Layer 5 of a small transformer language model trained on English Wikipedia (10 layers, counted from 0, width 96).
A neuron's activation on a vector x is SiLU(gate . x) times (in . x), where the dot is the dot product.

Input weights of the MLP neurons that the questions are about. A number n stands for n times 0.0018.
n16 gate: 108 -113 -197 55 -13 59 -260 -222 -110 -100 -100 -157 -61 197 373 35 76 233 52 177 73 45 -265 17 -109 -185 -141 305 -9 196 -39 172 225 -177 12 26 224 99 -17 -143 -26 76 50 -56 263 8 -183 -174 222 58 63 52 26 -182 -4 37 -116 71 -118 142 191 320 -43 -114 154 -276 -51 -195 -175 -182 183 0 -17 126 36 -156 34 -150 -50 102 22 -84 121 -100 65 -134 75 118 -8 225 -124 52 -73 147 -105 -57
n21 gate: 82 140 -156 155 71 -235 -73 9 -115 76 109 35 -188 125 61 142 -111 299 0 216 97 -146 -185 171 142 80 -51 70 -43 102 -93 351 0 80 115 65 115 74 -200 60 96 78 -68 131 -291 115 172 90 19 108 -141 122 301 227 -126 84 -159 -10 -66 150 116 -146 -97 408 65 50 344 -146 0 -170 330 282 110 62 266 -14 5 107 -130 -223 9 -144 19 -59 207 287 82 -5 134 293 -46 -109 -118 269 -152 28
n35 gate: -141 -28 67 121 107 189 179 -48 -65 74 -69 36 -21 -86 -168 -26 -55 218 9 54 0 49 90 -210 42 -293 -94 -320 -255 199 -21 17 95 -77 36 195 -80 -107 -297 -134 126 -54 -37 294 205 -46 -78 173 4 -4 -66 60 90 313 -124 -97 -43 -44 206 0 -141 -13 140 -42 -55 -257 80 -137 -209 -67 33 -204 -21 -16 -66 -82 0 -180 33 -110 77 -44 160 37 28 4 162 -169 -211 -357 123 254 -197 323 -104 52
n38 gate: -225 37 -268 227 -90 -92 82 45 10 -15 -15 -32 -219 33 40 340 5 5 253 -141 70 -169 276 -146 256 -61 -138 -153 -380 -103 266 -89 120 55 168 84 68 161 -152 -5 -126 241 -100 -212 -10 -223 -81 305 435 86 -201 174 213 87 -207 -14 -109 66 -51 -91 -311 70 -15 -164 -49 -14 203 65 307 194 62 41 -199 23 -148 280 10 9 -43 108 -5 -172 -200 96 -224 -159 -187 125 -59 35 113 334 0 209 221 -20
n96 gate: 132 -175 9 62 -87 -72 -147 -64 65 125 74 -235 -142 352 -119 -271 27 250 -109 -169 146 43 22 81 98 13 104 150 134 -108 100 59 -97 55 -224 -63 85 138 -77 -209 -311 111 83 91 132 192 75 -83 60 -206 -229 224 5 -169 295 22 -218 -135 180 26 122 320 171 -4 -131 110 -31 228 69 259 4 283 -138 223 225 -221 -122 25 -39 126 -95 0 57 -88 142 -71 -229 -129 -193 -18 -126 142 -37 224 -134 60
n107 gate: -297 205 97 -19 -10 91 129 -257 -75 218 -123 197 -250 401 39 163 192 -29 254 210 225 426 -216 178 -19 33 -107 -63 114 -39 -29 -49 -113 -25 -148 184 -250 15 -29 -67 -90 29 -38 200 39 96 -14 230 -15 -99 -33 230 34 100 -253 -65 92 -65 -9 -5 96 299 -15 -86 -73 -156 -100 -78 -179 19 137 46 -10 -5 146 370 -170 201 28 -19 -317 -330 -56 14 -137 101 -95 20 -255 -369 -87 177 -245 29 84 -114
n173 gate: 139 69 109 -166 79 60 -9 57 93 35 -13 -265 88 250 439 79 172 30 -57 -26 70 -136 -75 51 -81 -220 -9 226 150 -116 -69 174 -63 -83 -4 56 73 114 -22 222 320 77 92 -4 118 51 17 -340 22 -13 232 105 -170 112 143 -95 187 -201 -115 34 4 254 43 -4 100 -106 -102 193 -226 64 67 -244 -188 0 -265 18 173 -68 -125 30 -91 67 -50 -110 263 50 -106 -265 90 127 -22 259 79 -263 -124 26
n208 gate: -236 -102 -170 -229 -86 -205 18 188 -152 78 55 30 -82 48 -73 233 -89 0 327 102 -9 -42 9 -205 -177 73 0 -113 -18 134 -162 -23 -9 -227 -231 -67 9 -47 -67 137 46 177 57 -226 54 -133 -197 140 -192 -35 -83 91 9 -61 -221 361 -59 -148 4 105 -261 -5 81 -390 -36 -97 -102 86 -124 -289 13 -141 -80 -9 23 18 -104 -100 -100 -287 -109 56 -254 -101 -34 -47 -101 106 156 -438 -148 -320 -32 18 -133 -55
n16 in: 259 18 95 -61 -120 33 -51 -237 -209 -39 111 -67 -5 -310 226 227 -311 -174 -77 33 -135 -35 147 -141 -350 77 380 -14 266 -142 -105 -105 69 -38 63 -9 -150 255 -152 -140 224 121 -281 29 -81 -47 -9 37 -82 -110 153 -34 393 -211 -57 109 -95 -64 -27 -181 217 0 241 -5 -166 32 28 45 107 -141 106 372 23 -167 -168 -82 -67 96 -284 123 -52 15 -178 107 329 238 -116 145 137 -140 62 -77 -158 -135 5 -111
n21 in: -197 100 -30 -57 -137 57 95 -270 173 59 -206 141 122 -320 191 -59 -19 -38 -24 -67 169 146 117 33 237 245 -39 29 5 58 -275 170 136 -10 83 29 67 91 390 -119 -5 -47 -75 34 -204 -110 141 -168 -250 336 287 -10 282 -80 -39 -143 -126 129 -105 56 70 -44 5 171 39 28 9 -348 113 -162 98 131 309 -87 150 103 -48 -53 126 -173 -184 -104 111 -151 198 -312 -353 202 -101 59 -77 -313 -127 -98 158 -226
n35 in: 210 9 -221 89 -73 185 5 322 5 -269 195 -109 19 -46 -58 59 -224 14 155 -232 -159 -150 116 -10 113 239 -48 19 49 100 -24 -96 -191 165 110 230 185 238 91 236 192 198 0 -183 -169 156 -229 140 -147 23 37 -209 -368 -149 149 0 -231 -272 -96 -103 154 39 -115 -38 101 -216 -454 78 -187 298 112 50 -76 356 249 15 -38 -213 37 -191 14 -99 -160 -28 -156 -135 66 39 -90 78 139 97 -63 97 10 -88
n38 in: 176 -54 -92 -121 45 244 4 85 -14 -153 -264 66 31 4 -40 246 -61 -52 -13 143 117 106 51 244 9 101 203 -172 -117 -22 57 66 -128 222 25 88 -105 -65 172 -273 235 82 261 238 -292 -70 -94 -98 58 -298 -9 254 67 9 115 -231 -221 122 0 -146 0 9 -154 -17 -40 129 221 -213 -23 -126 150 51 265 -17 0 -161 -35 110 -106 -74 -93 -45 -92 168 -81 -101 -202 -162 70 -58 -149 170 -76 49 180 -458
n96 in: 212 -184 156 -5 -146 -83 50 -99 -157 -76 -123 96 23 -196 24 -151 -32 -262 -47 -169 106 44 18 -60 -5 -40 47 -168 -52 5 288 121 -18 155 110 9 280 220 -28 -274 -119 -246 207 -19 112 156 -294 113 -85 -130 190 -122 -220 -63 37 -67 56 -225 -93 -5 -77 38 0 288 144 177 430 -84 -318 69 -244 -29 -133 -102 212 198 -223 13 -49 23 -75 72 39 109 292 -189 199 57 -65 0 88 222 291 -52 294 -47
n107 in: -53 174 194 10 131 -20 -137 -86 246 143 -117 -174 -167 10 157 173 59 148 -131 -320 289 198 -164 59 147 -220 65 -206 193 0 175 20 156 5 -223 140 84 95 -25 -69 -77 54 -78 10 342 15 -24 68 244 -343 -141 470 187 -83 -90 76 70 -221 5 -54 166 -20 -85 157 215 117 79 -214 -66 39 -44 -21 -99 100 -47 -178 -450 -185 150 219 20 -237 26 49 287 136 -20 -41 -149 167 -229 36 -383 -35 -184 290
n173 in: 79 81 297 -13 -200 212 13 -17 -53 22 244 -105 -22 70 239 -78 115 38 134 76 8 -220 -46 -38 -93 -280 219 -86 -188 132 0 229 63 -35 163 206 221 208 -150 97 97 -13 4 -125 -168 -34 150 -33 -35 -195 -71 364 -268 124 39 -274 65 -35 228 113 -245 74 85 -13 111 142 106 118 -53 93 -21 -300 157 -77 -49 44 142 131 4 43 -129 -49 -112 75 -102 112 172 -153 -119 143 -4 322 0 4 193 -140
n208 in: 4 -40 -49 -109 208 -127 8 -83 -88 105 -130 -387 -13 181 -130 191 17 245 254 89 40 246 -319 135 -59 180 -17 -197 109 238 -98 -82 -158 -134 -216 56 -123 126 -103 63 158 189 -228 -189 -142 -68 -4 182 -300 -99 -146 -43 -65 -106 30 8 -64 -9 8 13 -129 -203 -13 84 -120 46 88 110 -122 0 42 71 76 256 36 -213 -56 59 -45 -289 13 -71 0 -292 -190 125 46 61 13 -100 200 -48 35 95 -183 -139

Each question shows a token from some text and the vector x that enters the MLP there. A number n stands for n times 0.0085.

" |": -1 9 105 -62 -16 9 -23 -39 -81 -62 -195 -112 45 -15 -280 147 63 51 -73 -37 -187 29 -65 338 58 -138 38 -38 -130 20 111 69 36 29 -44 -2 68 291 8 52 57 52 -61 118 -62 97 138 -4 19 103 -52 156 -11 -79 159 74 11 140 129 -25 -56 -11 156 -50 33 102 -140 55 -5 -205 18 -85 -68 136 85 -118 -215 74 81 164 -143 -202 76 0 -312 -87 15 117 5 104 36 -94 -28 60 -169 31
Which of these neurons fires most? n107

"z": 53 158 126 -11 -71 -21 -14 -105 4 2 -33 220 -89 15 -81 124 70 34 -148 -42 -165 -141 -29 4 24 -112 104 -136 -128 3 -26 198 -135 -31 -198 -136 170 83 51 -118 53 -54 -134 -122 104 1 -155 -125 117 196 69 116 1 -37 25 -92 235 -52 112 66 108 -207 -143 -203 46 86 -179 -48 -83 -53 -133 -64 5 -170 24 30 0 141 -1 -20 -91 -23 106 148 -410 -61 -78 -117 -16 -76 -11 -44 44 -156 -152 178
Which of these neurons fires most? n16

"s": 61 142 214 -137 18 -124 40 -12 30 -84 29 13 -70 -199 -75 272 49 28 -215 56 -179 -17 66 321 9 171 44 89 -33 -50 5 138 83 31 50 -28 -31 88 19 52 161 102 33 106 67 -116 53 93 28 26 110 -7 -101 -170 129 52 2 142 25 -44 -4 -122 -74 66 -20 178 -28 167 5 -21 -22 39 -64 14 -118 -98 -210 23 -90 140 -55 -104 4 5 -345 -29 0 122 143 -185 -11 70 -1 -26 -285 11
The most active neuron and its activation: n96, at about 0.75

" ": 74 85 111 -309 167 -62 -81 13 -38 -46 -84 79 -83 -273 -211 66 102 53 -248 -92 -280 230 -34 184 -21 -65 -70 -198 -131 -89 102 -35 -148 -80 22 7 -19 138 76 26 137 -39 -193 89 27 -35 47 -147 -73 120 -148 38 49 -51 138 19 80 183 130 122 31 68 103 11 151 73 -40 47 -189 88 30 -1 -200 -67 -135 -16 -95 94 18 -14 -174 -156 51 -118 -330 -64 -34 17 32 80 22 58 -32 -45 -8 58
Which of these neurons fires most? n107

" United": 64 10 1 63 2 -158 50 99 101 18 93 51 -13 -211 -202 147 16 -164 -132 -16 -195 -37 -10 267 -57 -64 -60 -106 -145 -44 -69 226 28 123 33 1 -24 191 -88 -33 132 179 -164 108 -26 -63 -136 -69 225 306 -8 -67 -51 -129 303 39 93 131 -13 -59 87 204 38 42 100 -26 45 101 -27 -56 -121 -55 -94 145 -50 -94 -270 189 -89 20 70 -134 166 77 -257 -8 -40 125 104 -91 -84 135 13 -116 -229 140
Which of these neurons fires most? n21

"ing": 79 153 244 -235 39 22 116 -82 8 -70 94 -22 -73 5 -6 199 -24 123 -185 -9 -200 -51 -40 327 50 45 58 26 -30 -18 -32 148 -35 48 -40 32 -48 158 -93 -6 113 34 -9 86 -7 -67 -23 132 90 94 134 -49 17 -196 144 30 -32 -95 62 -20 114 73 217 -104 -3 -8 26 271 -42 -45 -39 39 -107 8 -55 -79 -139 81 68 61 -103 -158 114 -38 -342 -17 -104 -13 150 4 -9 34 33 -91 -160 -17
The most active neuron and its activation: n173, at about 2.5

" have": 77 89 131 -58 -158 31 -94 97 -134 -113 65 12 -215 134 -180 107 -66 95 -111 -67 -231 -10 190 272 43 -60 136 36 33 99 3 225 -89 40 104 -24 -17 114 97 71 198 -73 -32 -1 15 43 114 25 70 181 69 82 65 -143 189 83 12 105 43 -23 30 199 -6 86 24 -22 -62 29 -193 -92 125 31 -81 -24 -105 -88 -160 -69 67 32 -235 -150 -21 -177 -340 48 -10 179 56 -79 -19 46 162 -211 -18 -63
Which two neurons fire most, strongest first? n173, n16

"6": 45 -5 43 -169 -28 -17 -62 90 -49 165 113 98 59 -153 -249 228 -46 23 -101 23 -76 251 -41 142 50 65 -15 -34 25 -22 14 38 149 -111 231 -157 -20 96 -88 1 180 278 -139 150 -19 -36 114 35 -70 239 -122 -124 49 -30 286 -17 110 74 161 32 128 -27 47 15 -13 -57 -48 135 58 41 -94 -266 -169 97 24 -202 -157 208 114 203 72 -77 51 -148 -322 -34 41 73 -13 -21 86 -220 -101 115 209 2
Which three neurons fire most, strongest first? n96, n107, n38

"1": 185 60 48 -294 100 -23 65 53 -129 -8 -65 128 -69 -188 -194 50 146 33 -96 -93 -312 23 154 184 -157 -23 -195 -142 -34 -213 117 -32 -174 -124 -24 51 5 271 -115 -42 182 0 -125 131 2 7 -7 137 37 153 -131 86 51 -180 97 134 110 159 -56 122 25 93 95 76 46 106 27 -179 -198 -7 -63 -107 -144 -218 -13 -76 21 83 -45 43 17 -116 90 -129 -261 -11 -94 -153 -21 70 -25 -63 -29 -192 -70 51
The most active neuron and its activation: n21, at about 0.59

" basis": 158 77 268 84 32 -56 -101 -68 -26 -25 -22 -109 -194 -225 -153 74 46 71 -189 -19 -191 12 65 179 30 16 58 123 97 11 167 -5 -97 94 32 -10 19 201 -51 53 165 115 29 51 16 -119 -276 96 65 75 159 75 162 -96 179 40 -13 24 43 136 127 -87 -203 -168 11 -19 -56 -13 -61 -4 91 -3 -50 -85 47 -160 -252 188 30 -121 -23 -113 123 -60 -349 -20 59 148 211 -31 -162 -51 48 -7 -98 41
The most active neuron and its activation: n16, at about 3.8

"4": 180 -50 44 -35 -123 -12 222 60 -184 155 13 -151 -24 -84 -126 226 -21 8 -199 -165 -280 -13 182 142 -33 -34 3 21 60 -181 114 41 -150 109 23 -177 49 137 -201 -29 -17 -82 -135 -256 -21 196 84 40 237 150 143 43 1 65 136 -20 15 -20 -48 206 18 -67 -77 -11 68 215 35 -136 6 -144 -168 -209 -61 -120 42 -35 -248 112 114 -59 -45 -67 102 117 -312 -153 -10 -147 52 127 23 -109 153 -138 -184 -33
Which of these neurons fires most? n21

" School": 109 -71 274 -7 96 -140 -154 -2 -84 -86 -9 121 -68 -162 -53 125 78 -10 -192 137 -134 12 92 208 47 44 95 48 51 -17 21 134 -12 57 -35 -84 -14 122 56 -34 130 -34 -240 119 -58 -58 -47 -71 38 140 3 39 -172 -60 206 -74 54 150 44 -100 72 -11 -277 -135 -21 181 42 45 -105 -6 -31 32 -173 -78 -86 -13 -216 137 -144 -84 -10 -119 114 198 -335 -92 -20 -172 100 73 -167 -15 112 -192 74 251
Which of these neurons fires most? n21

" Westminster": 167 -9 266 111 154 25 -9 18 -28 -34 -10 53 -80 -122 -146 146 -44 -134 -131 8 -357 -84 26 169 -21 -67 68 76 1 -30 -71 54 -124 64 15 -100 -43 145 -18 48 5 69 -327 77 5 -8 -91 -83 50 109 -18 -5 -45 -77 210 72 55 65 -19 45 52 63 -46 -50 87 110 -25 124 -88 63 -34 -85 -235 177 -45 -134 -196 201 10 -223 1 -46 5 72 -373 -10 58 -89 78 -218 -60 116 14 -142 -45 202
Which three neurons fire most, strongest first? n21, n107, n38

"ry": 70 75 176 13 -125 -50 150 -53 -188 20 -121 125 -136 -50 3 -101 85 -122 -301 -75 -272 -119 107 119 59 -92 173 32 -115 209 -14 206 -284 55 145 -123 -21 54 105 7 -19 -90 -362 -15 147 -19 -42 -108 6 13 -62 -2 69 -32 75 -22 113 -41 -36 160 36 -214 -53 59 27 166 -11 -150 21 43 -117 -24 -119 2 136 -79 -58 64 -63 -179 42 -7 171 160 -362 46 -49 -137 28 -56 -92 31 171 -28 60 1
The most active neuron and its activation: n35, at about 0.41

" Kingdom": 79 34 119 166 17 -55 -42 -46 16 110 47 33 -21 -163 -203 199 1 -22 -134 -22 -218 -119 37 224 -27 -89 36 -32 -57 -158 -54 159 -108 -27 84 -28 -61 226 -13 -7 95 46 -230 190 -144 21 -141 -149 300 -27 75 -46 -64 -38 309 -2 195 205 -8 151 2 -98 -134 -52 118 -11 -19 9 -52 9 -33 53 -153 23 25 -120 -249 77 10 -15 86 -26 50 143 -303 -20 60 -67 51 -205 -155 82 137 -65 -135 164
The most active neuron and its activation: n21, at about 1.1

"2": 173 239 -188 -112 54 -126 90 6 31 132 61 -187 -73 -145 -170 283 38 77 129 -50 31 -128 182 110 -186 9 -159 -69 157 -189 141 116 -149 94 -70 -74 202 231 -123 -139 115 26 -178 -57 -75 154 -13 -26 75 -79 -37 -68 -10 -95 282 176 90 90 22 97 101 23 -197 -63 97 213 42 -56 1 -88 -172 83 -57 -84 -54 -29 -100 222 147 59 -48 -128 282 57 -201 -160 11 -20 -61 -120 45 -132 163 56 -20 165
Which of these neurons fires most? n96

" Va": 214 162 119 -65 -74 62 63 114 -112 -98 78 236 -65 61 -191 186 7 -184 -179 56 -249 81 -88 124 -139 -15 130 28 28 19 11 80 61 -130 -169 120 -1 231 59 -1 63 98 -153 -16 266 0 -61 -191 -18 206 -123 167 18 -141 78 -139 108 95 -111 35 54 206 7 -166 35 -16 0 264 -133 -150 -120 -154 -83 97 98 54 -120 33 118 91 121 88 111 -179 -270 93 170 -9 73 -190 242 -9 32 -47 23 16
Which two neurons fire most, strongest first? n173, n208

" +": 152 61 74 -155 -12 40 -110 -3 -115 1 95 171 148 -379 -237 38 147 23 -184 -36 -156 85 11 211 -144 -56 -42 55 -113 -44 162 46 -61 131 29 180 -101 195 -32 -188 41 217 -104 -29 16 -66 -33 63 -93 182 -73 54 63 31 103 154 48 149 18 -165 58 13 135 126 53 67 -136 137 -160 -58 -103 -227 -191 -66 -114 -104 -40 59 30 176 -21 -167 196 -219 -270 24 -131 114 41 26 68 -22 -3 -130 39 70
The most active neuron and its activation: n38, at about 0.23

" At": 134 32 135 -26 132 40 -48 28 -40 7 101 187 -111 -31 -162 211 -142 -107 -146 -85 -223 58 -6 196 -46 -10 155 -203 -133 -135 58 85 131 86 -108 40 28 242 -5 -42 44 121 -97 -40 203 124 5 -68 29 151 -131 238 37 -203 58 -96 -31 -91 75 86 -100 -156 46 -71 157 -121 -35 33 -83 42 -51 -96 -130 126 -146 -114 20 91 34 61 -26 -104 83 -116 -347 9 90 134 147 -203 -10 34 55 -155 -61 15
Which two neurons fire most, strongest first? n208, n35

" office": 176 88 258 24 47 -72 -210 21 -197 -64 -83 -101 -91 -245 -180 96 2 -82 -9 -32 -324 103 92 251 26 92 49 121 107 -75 69 201 -57 117 192 -51 124 179 -48 -18 198 160 -75 172 -134 -97 -41 46 -9 50 41 58 72 -119 247 -31 21 55 7 99 55 82 -7 -79 -52 19 42 54 -133 -74 42 -81 -14 -95 53 -117 -174 -23 -98 -157 10 -61 94 20 -303 -43 48 93 200 -38 -128 19 16 -180 -52 100
Which of these neurons fires most? n107

" appointed": 116 -48 198 -88 13 -36 24 -49 46 -47 64 -104 -43 13 -133 150 -3 107 -311 41 -279 -39 59 322 -11 -63 -23 95 -39 40 67 49 66 -17 -77 -12 94 142 -59 82 165 -30 -57 145 9 -79 20 32 28 184 82 11 -96 -92 207 58 13 -11 40 10 6 9 26 -162 -3 95 82 199 24 -62 31 58 -221 33 -83 -126 -220 131 119 -4 6 -154 -2 -145 -357 -58 82 50 154 17 -80 -87 -95 -168 -59 -20
Which of these neurons fires most? n21

"8": 229 85 36 -146 -18 -5 170 100 -112 127 -29 -25 62 -152 -254 65 -25 9 -25 -50 -194 -26 183 135 -80 76 -42 -31 -15 -213 124 -34 -153 75 -15 -127 99 280 -110 -98 119 -53 -43 -39 -55 64 14 246 32 187 -119 192 53 -55 145 82 106 55 -99 239 27 114 -94 -8 0 47 -42 -212 -71 -81 -124 -168 -140 -139 52 -123 32 147 73 -50 -4 -81 87 -118 -338 -85 -51 -110 17 154 96 -13 -84 -224 -40 1
Which of these neurons fires most? n38